Layer 5 of a small transformer language model trained on English Wikipedia (14 layers, counted from 0, width 128).
A neuron's activation on a vector x is GELU(gate . x) times (in . x), where the dot is the dot product.

Input weights of the MLP neurons that the questions are about. A number n stands for (n - 500) times 0.00078.
n13 gate: 409,642,432,527,522,437,560,437,635,467,664,570,426,603,594,409,649,553,202,550,464,700,458,362,590,432,585,581,526,471,352,514,635,465,494,500,507,205,471,718,366,300,539,572,354,397,370,388,349,581,525,673,576,385,462,609,409,589,330,440,484,613,500,384,550,425,524,400,460,548,604,645,340,655,524,429,450,370,507,254,520,354,487,444,363,523,353,683,477,317,435,452,348,503,535,379,484,455,440,387,671,541,392,578,550,593,497,405,369,468,497,450,484,540,571,398,306,397,384,470,444,395,226,544,655,729,599,473
n23 gate: 748,565,286,658,456,427,457,396,608,593,741,484,500,513,439,556,373,441,546,527,523,648,587,675,546,427,438,574,568,440,419,346,601,554,427,392,619,353,513,399,612,372,396,584,566,535,487,513,395,573,537,574,766,415,503,506,522,569,292,566,568,531,497,382,509,454,398,472,618,682,556,727,425,519,738,500,467,458,98,469,600,428,423,617,614,526,633,559,522,652,516,483,410,660,417,567,371,424,408,510,391,276,325,471,481,488,426,397,639,295,436,491,554,474,523,466,353,510,484,727,638,418,500,417,592,423,607,576
n29 gate: 417,433,400,224,547,524,466,571,343,419,527,608,710,557,540,397,414,511,810,361,403,201,613,493,605,526,528,429,364,460,459,438,288,551,366,560,291,478,544,342,286,588,429,82,681,456,500,540,477,580,543,419,414,746,547,663,690,453,592,701,662,432,302,589,507,650,476,508,553,701,561,720,453,419,273,573,451,414,546,571,637,407,372,390,389,315,493,541,563,624,563,777,597,606,500,496,298,482,723,457,340,699,537,430,696,525,565,215,478,543,458,675,540,477,515,448,559,540,504,601,440,601,507,439,680,478,587,685
n32 gate: 470,452,482,607,622,380,658,482,309,350,571,473,450,350,631,581,454,436,488,455,440,393,484,602,401,465,346,306,278,706,313,664,486,466,442,416,317,476,354,387,221,383,378,336,362,424,500,617,474,644,601,478,458,551,585,476,559,537,732,449,413,540,405,369,427,393,542,313,571,460,457,401,570,552,300,563,411,510,406,402,395,650,547,318,474,545,541,304,524,377,545,577,578,313,631,489,377,664,589,511,668,594,461,323,386,390,413,608,428,671,513,480,422,578,551,540,607,465,493,412,100,469,318,629,312,465,282,319
n59 gate: 497,617,482,328,469,460,527,418,348,503,521,587,488,571,337,453,579,322,347,534,482,560,564,640,462,451,642,497,571,603,599,569,494,494,480,411,263,559,690,412,655,523,463,530,509,466,460,551,482,674,612,575,340,438,448,625,500,449,461,486,409,637,439,603,317,487,465,443,518,403,455,474,402,594,524,497,600,476,470,475,607,363,400,497,491,494,608,540,316,582,520,375,643,603,314,478,475,364,577,403,488,554,726,391,349,494,648,575,295,678,664,422,599,547,319,519,520,609,609,567,503,557,503,435,503,355,639,547
n67 gate: 467,711,418,420,530,331,626,503,462,667,601,643,535,479,558,543,503,332,639,544,310,437,570,603,633,530,631,415,290,419,348,254,796,470,463,401,304,473,683,521,597,415,560,482,663,372,442,604,353,496,583,578,317,577,504,644,450,460,635,586,454,582,532,569,428,586,589,507,681,432,574,559,209,536,721,280,542,544,634,328,497,488,536,591,408,517,456,456,303,440,555,550,510,483,547,418,507,413,532,364,409,472,534,364,655,536,493,169,487,724,668,645,386,577,578,429,625,696,521,452,555,607,408,542,489,267,553,559
n71 gate: 422,573,624,433,525,551,306,460,540,547,578,465,620,418,392,426,493,294,312,308,452,552,439,526,462,543,570,437,427,446,592,625,870,539,386,255,701,496,486,633,664,716,747,234,396,479,507,575,481,496,444,526,438,415,808,375,569,638,783,496,458,661,385,469,413,719,497,464,404,413,728,485,315,458,409,301,548,453,661,489,613,555,689,201,469,376,486,460,268,536,409,569,753,385,400,464,624,425,332,531,567,654,613,482,482,587,341,500,546,557,328,402,578,533,489,383,612,626,507,493,369,543,522,754,519,540,464,522
n82 gate: 508,492,700,373,567,504,481,500,541,656,381,482,500,548,298,504,563,619,668,551,526,321,513,394,621,331,521,584,334,650,808,553,599,393,518,497,377,320,551,462,385,558,577,508,533,650,572,711,618,470,630,428,390,689,373,586,553,571,508,592,687,447,404,441,608,560,382,428,593,462,399,405,651,382,545,514,652,335,316,370,89,467,455,426,516,416,329,580,261,593,525,542,511,514,536,421,575,553,284,595,500,327,573,579,328,465,394,540,411,735,321,539,134,674,636,466,648,370,345,595,355,511,587,605,669,606,557,659
n88 gate: 616,409,568,588,532,783,503,603,473,536,268,321,500,396,598,595,597,497,344,639,470,830,427,265,328,555,440,506,537,532,600,534,483,558,413,538,476,567,474,706,503,523,355,624,497,529,310,581,562,493,401,462,374,397,427,407,651,660,397,481,604,554,375,563,487,457,470,396,597,380,530,444,668,329,349,257,584,405,486,637,605,518,566,472,493,744,693,621,546,461,510,594,529,327,409,668,506,629,375,276,564,647,616,614,443,535,462,684,632,523,481,376,548,557,308,609,317,660,583,487,497,606,543,514,465,467,596,409
n94 gate: 222,668,390,477,504,492,470,615,623,474,545,493,386,388,475,405,563,493,536,703,515,556,490,622,385,638,556,711,451,659,504,542,393,611,572,377,590,532,482,538,361,645,409,500,507,468,653,450,542,500,419,679,293,382,263,281,353,343,553,578,406,733,311,620,514,520,785,452,403,419,760,397,406,419,355,417,526,527,394,553,511,372,525,351,579,258,619,517,409,446,562,500,362,504,562,588,672,554,553,700,477,447,588,715,489,619,344,460,565,920,493,443,160,440,473,372,529,515,496,408,448,521,647,436,802,368,360,571
n103 gate: 587,465,602,416,312,609,436,622,513,559,503,376,882,921,442,601,526,513,547,512,649,536,712,576,547,396,619,258,526,471,378,527,553,590,426,632,523,395,523,353,558,474,563,408,517,419,614,500,606,463,554,585,447,606,344,593,474,570,568,421,494,506,531,390,735,614,473,342,620,404,594,454,357,738,333,475,620,372,567,532,310,444,478,612,581,366,420,416,585,535,435,466,440,409,561,400,468,395,637,442,554,524,559,503,487,409,411,350,359,321,550,396,331,480,697,432,481,494,314,335,615,615,572,443,555,520,503,490
n112 gate: 473,256,485,471,640,354,478,634,496,411,416,469,397,343,465,400,863,555,654,605,446,719,493,680,548,564,431,500,324,683,457,220,356,699,486,541,467,587,432,582,470,376,454,590,697,377,461,690,650,641,493,340,496,518,561,296,632,559,437,490,377,545,605,534,517,617,410,277,496,331,533,594,355,450,504,663,544,523,589,285,511,567,356,500,415,647,732,434,518,366,349,530,590,443,345,434,360,762,408,380,401,437,471,710,545,360,425,443,553,696,415,708,493,580,396,534,475,610,638,688,588,360,590,364,421,579,622,310
n162 gate: 575,403,721,397,542,444,378,558,617,378,765,384,626,332,585,570,444,585,513,435,512,637,525,617,555,527,626,333,493,635,448,532,580,363,437,562,416,527,485,560,462,594,595,526,438,482,506,536,494,427,518,494,494,440,561,548,313,479,471,378,581,526,510,418,518,427,424,323,494,474,619,568,455,408,633,503,469,313,503,385,717,475,521,419,392,454,679,576,351,608,619,323,450,793,386,653,619,551,422,474,541,541,353,560,391,616,392,594,665,321,445,476,437,680,573,506,521,524,587,773,572,405,622,513,577,665,500,599
n170 gate: 539,423,456,531,582,542,435,585,567,368,525,427,475,469,369,517,689,650,563,602,378,523,578,340,491,327,535,376,547,432,388,500,297,406,574,535,451,588,416,616,750,339,547,591,625,530,261,468,399,531,526,559,506,626,417,362,540,509,506,634,483,413,500,656,581,635,545,599,534,349,651,421,318,552,534,639,420,550,531,671,509,519,656,343,423,584,312,561,593,346,431,472,494,357,547,454,626,312,272,588,515,466,630,324,494,428,453,614,468,503,443,578,623,592,619,528,375,464,524,467,603,350,446,481,484,485,600,368
n13 in: 587,478,452,536,412,344,613,494,383,581,361,655,599,382,411,455,301,375,618,640,614,579,524,605,448,655,636,378,659,594,342,500,459,418,426,436,539,480,592,536,585,635,380,385,591,377,592,662,658,458,452,347,541,526,571,565,558,489,623,492,470,363,424,514,464,544,430,383,429,582,393,430,482,661,515,503,541,540,545,548,419,365,581,426,568,488,579,401,615,736,300,399,618,443,266,633,455,565,515,537,458,554,642,566,578,461,455,517,380,577,500,556,639,414,476,388,543,540,532,652,420,613,572,455,579,445,469,293
n23 in: 429,497,534,404,500,625,551,653,405,550,452,530,480,503,579,455,651,452,427,269,430,437,431,558,327,691,574,646,389,456,564,592,581,443,467,561,384,675,566,509,454,410,485,468,368,465,599,416,387,446,415,620,483,587,640,476,349,457,586,460,545,487,422,511,595,503,559,697,461,474,517,325,494,577,235,544,489,718,699,548,398,574,614,423,405,409,427,396,437,324,575,445,570,429,530,437,584,368,511,584,486,589,633,459,628,508,563,655,446,635,584,444,370,556,503,557,563,596,528,377,508,600,428,551,517,519,508,562
n29 in: 417,607,596,571,485,525,607,344,739,211,492,523,273,686,408,604,449,626,513,477,484,610,178,683,610,519,326,552,530,626,461,440,652,602,542,545,563,519,385,560,748,267,717,448,473,515,634,489,524,512,567,520,675,583,459,485,651,406,380,568,673,463,801,355,733,458,639,593,488,355,508,142,537,701,625,803,382,579,500,459,400,652,589,570,463,828,428,404,669,436,550,236,392,427,515,706,617,636,263,536,433,376,492,443,507,493,508,473,652,341,489,470,440,394,629,555,542,653,285,516,566,557,457,599,573,639,662,469
n32 in: 500,418,543,659,538,450,582,488,431,427,552,521,575,418,651,565,431,500,521,660,458,476,439,454,449,550,407,370,348,576,422,611,522,488,540,612,395,474,449,378,367,368,504,442,431,519,425,486,581,593,514,497,537,443,572,467,530,639,573,432,449,488,602,400,430,588,444,362,540,396,570,449,448,593,280,564,510,475,518,470,493,563,481,428,576,536,578,301,454,417,536,485,676,351,553,503,472,472,505,638,689,553,546,360,385,461,510,565,407,453,569,493,483,490,603,560,519,474,532,456,346,472,495,470,272,551,453,446
n59 in: 555,505,584,440,586,379,513,500,393,358,452,524,571,400,473,526,522,443,292,373,368,468,516,389,628,505,425,509,437,570,562,582,569,546,481,339,462,421,524,595,490,415,577,497,530,524,324,420,420,477,495,666,609,447,471,543,462,498,579,471,477,571,528,649,380,500,357,403,628,536,510,542,416,486,549,512,610,557,703,341,443,436,623,408,495,387,445,502,527,416,527,503,716,461,502,642,481,550,530,407,510,686,414,476,455,622,370,547,536,654,551,657,562,543,451,500,442,524,542,502,540,596,500,530,461,517,442,492
n67 in: 662,461,613,469,476,526,537,423,666,351,646,476,572,463,413,368,491,354,272,625,472,543,539,576,575,398,512,509,531,327,430,301,387,610,518,363,463,547,467,567,494,359,441,392,469,515,578,455,439,531,391,434,509,420,468,655,687,453,500,594,555,459,375,398,494,570,598,450,305,443,718,436,558,409,434,448,296,424,422,494,421,467,488,578,432,506,548,522,621,527,540,235,629,862,641,629,627,479,497,420,575,465,485,428,295,483,532,530,524,601,575,447,343,791,478,440,449,587,315,552,520,633,454,500,577,485,387,472
n71 in: 427,525,560,465,566,708,448,644,342,710,590,579,742,392,483,726,301,441,500,528,541,537,494,322,358,302,660,487,527,554,596,366,442,480,457,503,692,616,422,603,557,530,578,436,379,634,456,487,571,328,530,370,380,543,593,523,549,603,669,550,714,539,621,285,464,556,547,467,625,347,622,548,204,563,408,535,528,484,472,516,609,369,461,319,365,483,463,563,527,714,333,493,408,530,497,748,424,626,622,678,563,475,531,483,261,675,249,551,440,563,529,507,493,528,631,545,655,537,665,387,484,550,588,738,604,412,626,659
n82 in: 503,551,623,521,497,494,549,470,599,485,406,697,457,378,482,489,618,557,507,563,443,360,395,488,627,426,331,634,457,582,647,509,530,357,573,529,601,396,527,494,268,556,508,634,515,418,506,678,525,534,517,543,560,608,421,459,573,535,398,378,628,377,569,574,657,523,426,539,415,531,472,437,661,417,497,537,624,296,411,523,265,535,554,525,439,574,348,464,390,649,548,644,673,509,371,474,529,422,515,619,784,528,613,621,511,418,401,568,450,555,438,503,398,706,661,424,538,441,443,644,334,529,726,635,447,518,637,585
n88 in: 487,344,390,625,619,149,563,512,409,451,734,595,635,608,447,390,475,359,545,409,521,233,662,545,388,544,265,563,327,400,414,424,221,504,448,504,412,345,569,432,427,589,391,410,459,380,423,572,419,580,429,712,508,592,444,572,345,492,483,647,710,622,397,571,457,402,704,397,371,466,379,553,439,797,500,731,496,243,559,756,300,558,324,543,482,263,752,583,508,560,692,487,496,682,339,402,400,86,713,598,776,825,533,609,465,484,725,357,432,564,631,500,436,512,351,612,520,415,492,459,446,556,312,404,646,533,679,762
n94 in: 233,649,481,427,517,484,353,510,562,426,542,398,437,419,371,419,541,569,393,644,495,539,457,436,473,558,564,637,449,595,461,609,433,572,475,448,510,579,563,479,312,543,521,489,523,503,589,495,521,579,463,672,384,355,408,427,537,440,588,460,373,606,460,571,451,567,687,413,464,572,662,446,356,447,545,447,490,424,361,515,429,482,485,456,722,354,612,425,467,482,564,524,581,424,616,528,605,400,550,634,547,429,497,518,488,512,553,525,530,692,601,392,395,448,420,466,417,399,549,441,471,438,633,395,608,559,517,518
n103 in: 598,256,357,436,727,440,534,341,497,231,564,363,558,443,461,585,570,506,442,508,447,367,415,517,491,500,541,582,412,351,483,469,464,375,448,421,564,513,477,479,576,441,473,242,700,633,510,519,517,554,284,476,483,487,604,407,471,465,678,567,384,443,725,481,506,378,424,816,477,466,466,437,284,223,432,397,477,448,415,421,516,377,566,398,609,569,500,418,363,519,447,476,484,425,542,715,304,471,392,559,497,401,474,572,424,632,291,877,681,539,528,411,494,630,664,587,539,324,560,533,668,526,497,669,483,605,500,540
n112 in: 460,449,415,527,688,616,397,597,440,611,591,536,481,614,651,532,489,682,263,653,568,435,297,433,299,438,258,169,446,599,489,531,522,402,529,475,428,385,566,605,761,680,452,442,394,463,397,358,255,473,772,519,276,319,563,438,504,536,666,587,415,382,605,586,461,382,349,439,568,531,511,500,401,624,400,977,474,404,469,694,463,560,261,615,683,377,402,630,566,489,415,543,525,640,562,524,442,377,314,601,393,558,463,511,385,418,535,608,336,696,511,425,486,458,515,423,294,577,560,339,493,576,519,595,504,641,678,526
n162 in: 619,397,494,559,582,309,423,555,570,500,667,512,628,340,527,483,555,488,553,610,491,540,536,345,626,452,604,462,449,482,445,531,467,397,447,657,342,638,536,440,497,640,525,497,525,414,362,453,427,316,480,625,391,535,455,571,399,503,582,456,465,558,563,468,434,418,374,526,386,576,686,600,555,402,491,509,595,366,537,407,793,500,512,584,532,370,766,650,329,370,494,313,398,680,354,405,556,597,432,519,472,475,340,587,392,633,601,419,610,547,429,506,568,617,638,503,692,455,476,646,703,494,708,466,564,440,500,617
n170 in: 445,619,729,420,356,659,599,247,463,609,364,571,606,497,503,389,610,387,453,532,270,358,497,451,632,452,483,335,557,577,332,809,399,553,361,442,540,597,861,519,554,506,444,551,608,434,479,770,354,544,532,481,466,296,484,550,446,379,525,544,428,643,424,517,390,414,486,414,441,411,422,564,551,486,648,477,525,416,484,456,424,470,535,629,558,527,601,408,572,423,439,538,597,590,566,460,568,618,500,402,593,475,473,398,506,540,544,566,539,453,546,392,494,401,393,483,602,506,423,567,552,530,473,463,647,294,580,374

Each question shows a token from some text and the vector x that enters the MLP there. A number n stands for (n - 500) times 0.015.

"1": 546,616,573,594,457,625,446,538,491,437,505,469,502,402,446,563,539,374,463,468,536,675,475,434,544,458,471,479,510,441,531,510,548,585,569,571,575,612,439,573,435,538,470,521,551,525,548,380,416,560,461,515,609,364,499,664,556,532,481,424,600,448,407,413,547,367,601,441,545,655,606,596,523,470,479,306,527,461,620,453,482,637,403,506,741,588,488,500,499,653,683,460,626,471,434,589,498,503,567,577,635,665,484,402,476,558,517,648,516,555,525,579,369,427,458,551,500,417,468,501,608,421,477,588,461,457,558,626
Which neuron lights up most? n71

" (": 502,501,528,465,339,367,464,489,418,494,376,516,489,462,444,755,556,783,327,469,476,813,460,502,611,478,504,489,341,434,618,474,451,451,521,536,537,449,523,511,455,588,422,473,457,411,460,482,391,592,513,479,589,447,373,476,500,505,524,486,492,423,427,548,475,553,552,402,568,501,518,442,457,515,502,549,487,360,515,586,446,551,374,416,749,553,512,470,436,528,542,503,618,536,545,506,501,541,558,361,533,532,443,453,428,526,401,507,440,523,471,824,565,520,443,511,626,367,502,427,436,571,527,460,584,438,543,562
Which neuron lights up most? n82

" two": 591,670,596,351,572,529,479,519,497,434,493,561,518,522,414,500,591,504,402,448,339,856,458,424,469,495,464,539,578,379,484,399,478,371,391,543,724,615,416,615,641,340,515,495,561,500,569,496,486,440,508,474,556,415,516,527,473,460,535,407,496,515,459,502,515,476,540,299,492,336,575,499,484,613,580,508,571,561,446,662,533,567,393,564,567,512,443,476,447,675,650,625,547,425,581,545,517,490,499,416,636,502,498,460,470,490,634,616,318,563,560,441,512,394,477,593,408,386,293,438,531,494,598,456,432,517,484,405
The most active neuron and its activation: n170, at about 1.5

" heavy": 522,601,620,292,510,549,363,547,515,378,675,527,509,431,452,523,564,511,518,528,415,581,560,601,509,585,454,554,555,398,265,404,501,490,582,559,454,481,416,539,473,374,505,542,509,400,425,295,526,557,456,437,383,444,400,444,573,574,648,329,649,428,553,693,384,390,468,290,516,535,418,533,513,634,375,451,629,560,537,540,551,591,411,543,528,618,498,476,520,636,722,647,576,491,604,467,636,554,470,478,487,448,492,520,537,504,456,624,415,379,561,578,552,496,536,463,536,508,517,440,552,538,540,486,533,487,632,485
Which neuron lights up most? n112

" missing": 574,550,581,397,519,497,442,626,567,514,632,507,432,507,407,371,495,453,356,458,394,676,547,544,427,619,463,510,537,473,507,348,622,466,558,625,541,598,578,531,628,599,510,555,470,516,265,500,433,505,438,417,520,417,377,527,645,578,527,394,471,393,430,420,475,387,476,282,408,425,630,558,412,655,298,538,610,485,445,647,401,576,388,538,453,650,615,497,391,611,485,584,519,338,468,515,469,519,406,341,566,631,559,466,628,442,483,646,396,498,601,483,466,543,521,591,633,529,503,482,597,501,608,527,524,464,472,511
The three highest activations, in order: n112, n71, n88

" for": 562,457,604,422,396,506,408,497,477,417,563,548,566,475,376,511,483,505,353,492,352,468,474,516,612,689,346,472,411,480,425,484,460,544,443,573,552,395,533,278,499,405,515,540,461,457,490,404,461,470,567,539,487,596,376,543,689,445,468,445,587,457,675,573,575,488,615,253,617,418,591,537,441,743,516,465,401,523,581,439,498,503,340,482,580,488,547,527,451,543,576,582,639,573,438,630,617,637,414,405,534,441,479,513,585,546,695,566,376,452,617,572,479,492,466,613,481,546,373,427,600,464,592,470,495,515,471,676
Which neuron lights up most? n29

"cr": 449,462,469,421,437,408,488,656,529,446,753,495,520,493,496,367,490,559,315,664,544,503,449,431,535,530,565,510,569,396,405,604,504,306,578,616,496,453,485,596,444,453,490,591,447,335,467,643,468,567,581,410,522,429,509,582,678,571,368,400,387,463,589,512,365,529,445,625,453,362,388,565,559,480,510,375,505,544,455,453,491,581,453,548,571,601,471,411,558,498,656,441,654,517,435,588,534,440,398,616,619,443,465,382,521,584,459,585,402,445,461,557,433,488,501,565,444,689,561,335,495,431,546,367,312,334,562,479
Which neuron lights up most? n32

".": 613,515,417,466,402,549,494,622,454,633,433,429,427,506,477,556,585,441,393,434,441,556,422,506,449,560,542,559,393,460,481,383,581,479,508,543,573,413,544,354,582,464,544,523,508,424,436,527,279,519,480,437,597,566,510,483,289,388,327,494,489,442,559,445,334,361,458,355,653,477,447,568,495,445,451,434,502,485,600,432,489,560,405,512,795,512,458,370,567,535,466,411,524,402,503,721,587,397,523,488,533,427,466,504,591,467,505,440,463,391,546,461,513,447,482,469,497,401,487,486,616,531,651,427,517,562,413,518
Which two neurons fire most, strongest first? n23, n103

" subject": 504,376,474,406,423,463,449,514,486,460,437,451,531,508,442,681,436,496,332,703,533,644,366,420,618,631,429,628,552,583,489,490,535,405,620,551,439,506,520,553,596,596,645,453,679,433,614,462,448,535,443,555,531,472,376,510,623,426,617,451,490,568,507,477,430,496,446,397,557,370,557,482,497,706,397,387,502,576,663,527,505,504,474,627,546,429,584,470,395,613,479,663,682,374,470,499,426,633,460,526,422,513,480,456,510,495,363,572,297,341,588,517,570,664,429,488,681,479,508,453,557,571,479,421,450,430,514,596
The three highest activations, in order: n59, n71, n103

"\n": 544,628,444,432,468,369,516,514,419,419,429,632,595,533,465,438,497,525,302,582,398,644,421,489,542,620,447,493,159,397,457,428,525,374,636,533,541,459,423,423,589,503,590,423,432,363,546,487,465,496,485,504,476,602,537,479,428,434,561,553,632,451,423,382,603,415,477,576,416,515,667,647,447,632,434,626,568,500,441,468,474,519,318,500,679,475,470,422,591,523,516,476,474,579,658,679,548,417,573,407,528,551,592,415,495,474,495,544,560,428,552,463,490,488,535,525,513,616,432,437,600,483,518,380,417,574,550,662
The three highest activations, in order: n29, n67, n103

"0": 517,536,565,484,437,508,548,548,390,428,443,438,431,459,416,654,578,512,499,542,378,613,552,362,463,421,583,608,554,509,508,424,570,526,512,518,552,598,633,525,537,403,597,528,424,506,494,389,538,433,575,511,553,537,380,515,605,505,440,532,441,405,380,551,548,491,612,432,433,666,497,684,484,497,636,254,601,414,503,581,378,413,452,346,530,529,453,383,507,606,567,549,507,484,524,674,656,458,441,445,634,487,600,447,613,668,526,516,467,569,531,626,536,559,468,551,475,465,401,477,575,519,590,359,491,678,575,593
The most active neuron and its activation: n82, at about 1.6

" armed": 484,519,624,461,638,495,419,425,448,602,580,496,483,477,423,518,465,546,515,606,418,557,509,452,393,540,540,411,551,378,379,331,442,354,597,684,631,637,508,516,479,501,585,435,492,361,435,441,483,596,452,478,520,525,456,633,625,547,717,368,549,489,489,565,399,412,622,335,549,429,488,437,436,698,377,489,528,442,444,540,417,539,378,692,613,681,527,599,554,529,575,456,621,457,646,461,561,610,492,447,466,532,553,440,609,478,485,613,385,460,493,388,512,501,635,440,488,416,458,423,496,585,608,647,488,478,665,394
The most active neuron and its activation: n32, at about 1.6

" assigned": 409,456,640,476,540,603,474,536,528,650,502,515,534,564,461,503,487,499,427,376,560,713,428,453,589,557,481,491,473,563,424,409,437,341,502,523,558,587,420,368,563,538,567,430,562,471,362,444,464,439,522,483,597,476,518,504,511,504,597,472,524,448,449,526,536,419,524,345,515,504,693,489,362,714,450,500,507,391,598,465,368,594,372,666,533,657,642,474,455,583,464,704,457,524,440,520,449,579,487,534,532,672,637,348,614,517,453,726,302,518,510,429,463,522,536,508,575,263,439,374,507,384,639,496,657,562,518,465
Which neuron lights up most? n71

" ": 627,555,393,368,285,354,273,616,487,493,433,476,521,402,381,530,461,548,383,468,426,681,530,419,408,531,597,639,388,296,530,510,496,500,575,554,558,481,524,410,507,431,570,594,448,447,615,427,472,442,484,517,754,480,248,566,540,491,485,353,678,454,449,648,503,588,509,403,523,635,555,581,414,500,483,392,465,495,509,401,444,597,423,385,603,516,482,504,490,492,653,514,567,458,543,494,575,512,437,475,510,501,556,447,532,550,495,545,484,422,559,482,525,476,558,541,552,408,494,428,429,552,534,446,392,492,544,480
The most active neuron and its activation: n23, at about 0.54

" in": 406,444,461,457,483,350,512,533,456,518,513,512,477,456,477,518,451,444,432,509,455,643,420,518,567,529,301,452,324,226,485,433,544,445,498,476,510,504,505,400,496,395,605,447,412,420,488,450,493,464,549,560,543,546,266,539,619,513,446,443,490,308,671,376,537,520,597,296,454,565,564,486,393,658,537,449,600,504,685,582,467,441,432,559,581,526,519,560,322,527,374,426,590,587,402,582,601,510,433,406,432,458,472,605,586,486,538,581,548,466,574,600,508,620,529,578,421,505,497,419,597,396,473,397,547,463,494,688
Which two neurons fire most, strongest first? n67, n162

" April": 435,561,502,704,474,515,570,545,551,399,465,448,550,332,460,590,510,564,526,530,360,545,554,523,542,486,529,614,480,462,297,430,499,519,405,544,543,667,614,659,660,384,539,466,530,461,464,532,543,594,562,404,716,477,541,528,572,516,433,447,614,474,460,235,450,501,432,257,509,409,464,421,483,682,419,463,569,527,494,609,505,509,437,580,559,623,508,502,636,495,539,680,581,573,491,598,585,617,410,696,541,459,556,417,509,543,419,569,414,514,559,612,528,572,515,507,349,439,567,571,550,522,352,529,545,621,563,568
The three highest activations, in order: n170, n13, n32

" of": 542,531,654,444,474,362,431,506,404,425,511,628,557,489,447,505,550,607,434,452,528,574,423,476,511,651,332,421,228,440,458,510,538,370,556,516,454,471,609,383,471,473,574,434,571,360,528,422,434,343,540,452,478,435,406,435,631,455,442,479,495,407,680,348,578,471,627,228,506,595,562,559,401,568,347,376,471,493,532,566,559,501,419,537,610,440,508,509,542,610,531,486,643,517,481,619,539,501,436,493,571,501,507,438,506,525,619,698,535,480,523,520,553,556,644,574,531,470,478,412,577,479,399,558,616,427,453,659
Which two neurons fire most, strongest first? n162, n32

"II": 543,446,491,482,590,629,536,454,412,449,415,584,493,501,490,600,559,591,601,569,420,591,455,448,444,480,279,607,527,519,471,405,574,442,579,501,692,556,535,594,491,526,558,472,532,460,345,412,360,639,545,438,598,421,632,541,480,506,487,381,489,523,392,432,556,398,546,468,703,269,442,526,489,451,575,520,614,469,542,539,475,613,522,564,583,598,652,501,398,706,366,583,491,477,644,571,608,514,511,566,553,656,511,488,539,461,410,711,554,465,602,537,426,494,514,495,580,375,482,397,465,396,400,429,463,552,573,413
The three highest activations, in order: n32, n112, n170

" assistance": 434,403,540,423,561,514,416,472,308,388,552,476,584,345,298,569,534,487,415,539,377,713,550,400,510,533,409,549,591,568,538,385,525,523,513,449,552,533,425,541,607,520,470,662,533,595,376,472,424,419,464,450,524,514,506,374,611,516,692,531,535,391,348,613,469,390,492,358,654,481,652,415,463,671,429,384,518,431,477,426,501,475,535,660,612,579,447,414,445,542,545,671,554,513,457,398,525,610,479,528,526,556,521,309,488,492,540,508,300,508,530,377,493,617,505,423,581,582,503,450,551,580,689,498,536,494,502,615
Which two neurons fire most, strongest first? n71, n59

" or": 562,464,704,340,499,426,595,566,446,502,420,628,640,556,347,536,538,504,274,375,497,526,352,505,576,666,508,540,300,411,618,507,543,427,489,394,615,527,547,493,371,534,424,612,551,432,321,463,534,463,492,470,570,513,497,558,579,425,584,467,546,388,529,601,550,498,433,293,671,426,579,567,437,425,434,446,528,487,539,481,577,454,452,484,665,572,480,465,438,455,526,370,615,481,507,525,438,595,360,540,556,507,552,451,461,537,565,617,504,336,490,570,429,557,340,522,341,425,472,599,519,445,444,351,487,617,476,459
Which two neurons fire most, strongest first? n59, n82

" October": 414,573,501,652,502,502,524,534,540,467,395,486,476,334,478,533,567,557,540,562,369,528,489,562,514,402,506,548,499,426,329,430,556,488,397,459,531,605,459,717,639,378,508,426,593,476,508,467,551,621,498,415,693,439,508,484,556,487,490,448,636,456,436,317,525,445,405,272,481,517,458,423,427,692,369,469,695,468,525,521,485,473,458,658,525,557,568,492,578,460,558,636,597,628,501,606,596,582,357,710,528,529,653,396,595,511,370,564,471,446,610,539,479,577,589,464,449,372,500,560,591,600,334,501,564,632,516,596
The most active neuron and its activation: n13, at about 2.2

" and": 625,469,598,486,487,496,428,510,540,423,351,639,541,511,378,519,628,520,324,438,487,564,302,497,450,620,609,532,348,387,443,469,459,453,391,390,615,507,464,493,389,510,512,608,509,367,335,428,602,434,593,510,493,511,436,541,461,452,572,484,556,327,478,505,533,429,518,149,558,458,544,453,398,687,458,496,527,584,556,446,474,428,439,484,690,579,532,508,498,541,535,480,536,498,452,536,507,537,465,517,520,664,492,445,578,529,504,565,493,389,510,551,543,596,547,505,314,476,368,524,629,355,522,491,551,548,402,437
Which two neurons fire most, strongest first? n13, n112

" years": 400,565,548,447,440,662,479,613,360,496,301,433,568,467,406,632,523,676,466,508,431,696,424,506,448,539,443,491,568,291,425,414,571,403,487,365,548,423,464,546,588,584,590,505,677,502,463,585,402,408,546,536,609,464,407,419,599,678,508,444,470,478,401,400,430,532,457,508,664,522,559,520,452,681,426,512,536,532,416,468,536,531,519,630,524,569,438,466,434,479,454,500,526,343,367,543,651,535,504,632,498,388,609,530,512,593,429,554,440,504,548,521,565,574,543,513,622,602,566,296,659,472,492,413,653,622,535,559
Which neuron lights up most? n71

"s": 454,378,496,558,457,584,507,542,500,546,598,441,570,475,454,566,542,610,484,418,452,558,484,273,522,613,509,496,397,505,471,341,441,418,466,566,440,523,602,438,527,358,569,427,413,484,337,434,449,637,549,431,620,558,439,328,482,508,605,159,542,581,437,510,455,389,544,371,580,458,575,470,480,463,587,432,464,499,425,589,505,501,528,590,545,499,538,445,516,510,448,492,528,468,295,448,485,479,593,491,583,482,526,555,454,535,454,598,589,430,504,381,411,503,496,571,496,597,422,187,557,569,467,445,500,508,503,538
Which neuron lights up most? n88

"fil": 459,321,486,409,487,539,487,628,492,434,551,355,496,464,530,566,569,376,372,553,482,608,485,412,482,600,564,638,512,467,400,573,600,507,447,635,354,498,666,328,567,348,481,513,464,374,388,562,557,601,533,506,616,587,643,361,570,536,390,455,479,419,637,552,605,647,592,411,541,451,526,627,523,385,423,441,619,429,483,452,496,477,441,464,559,561,519,472,525,590,459,562,552,329,621,455,515,558,513,426,568,552,403,463,550,463,422,516,233,447,608,517,504,512,573,675,503,332,471,541,494,553,577,369,526,639,539,692
The most active neuron and its activation: n103, at about 2.5

"6": 531,432,518,403,518,603,557,609,439,579,397,491,348,359,435,659,546,383,495,537,404,539,593,454,430,545,547,580,575,511,492,481,524,428,555,489,601,483,618,433,450,491,566,459,607,407,489,435,436,555,512,534,558,534,339,561,416,495,474,436,591,382,294,320,543,382,545,477,609,632,463,625,515,480,630,309,600,449,507,561,458,495,443,506,552,547,536,384,422,609,612,544,595,446,535,633,692,589,374,452,646,588,581,517,565,639,515,466,546,520,448,540,489,493,548,579,437,454,382,489,500,465,547,304,385,597,578,631
Which neuron lights up most? n82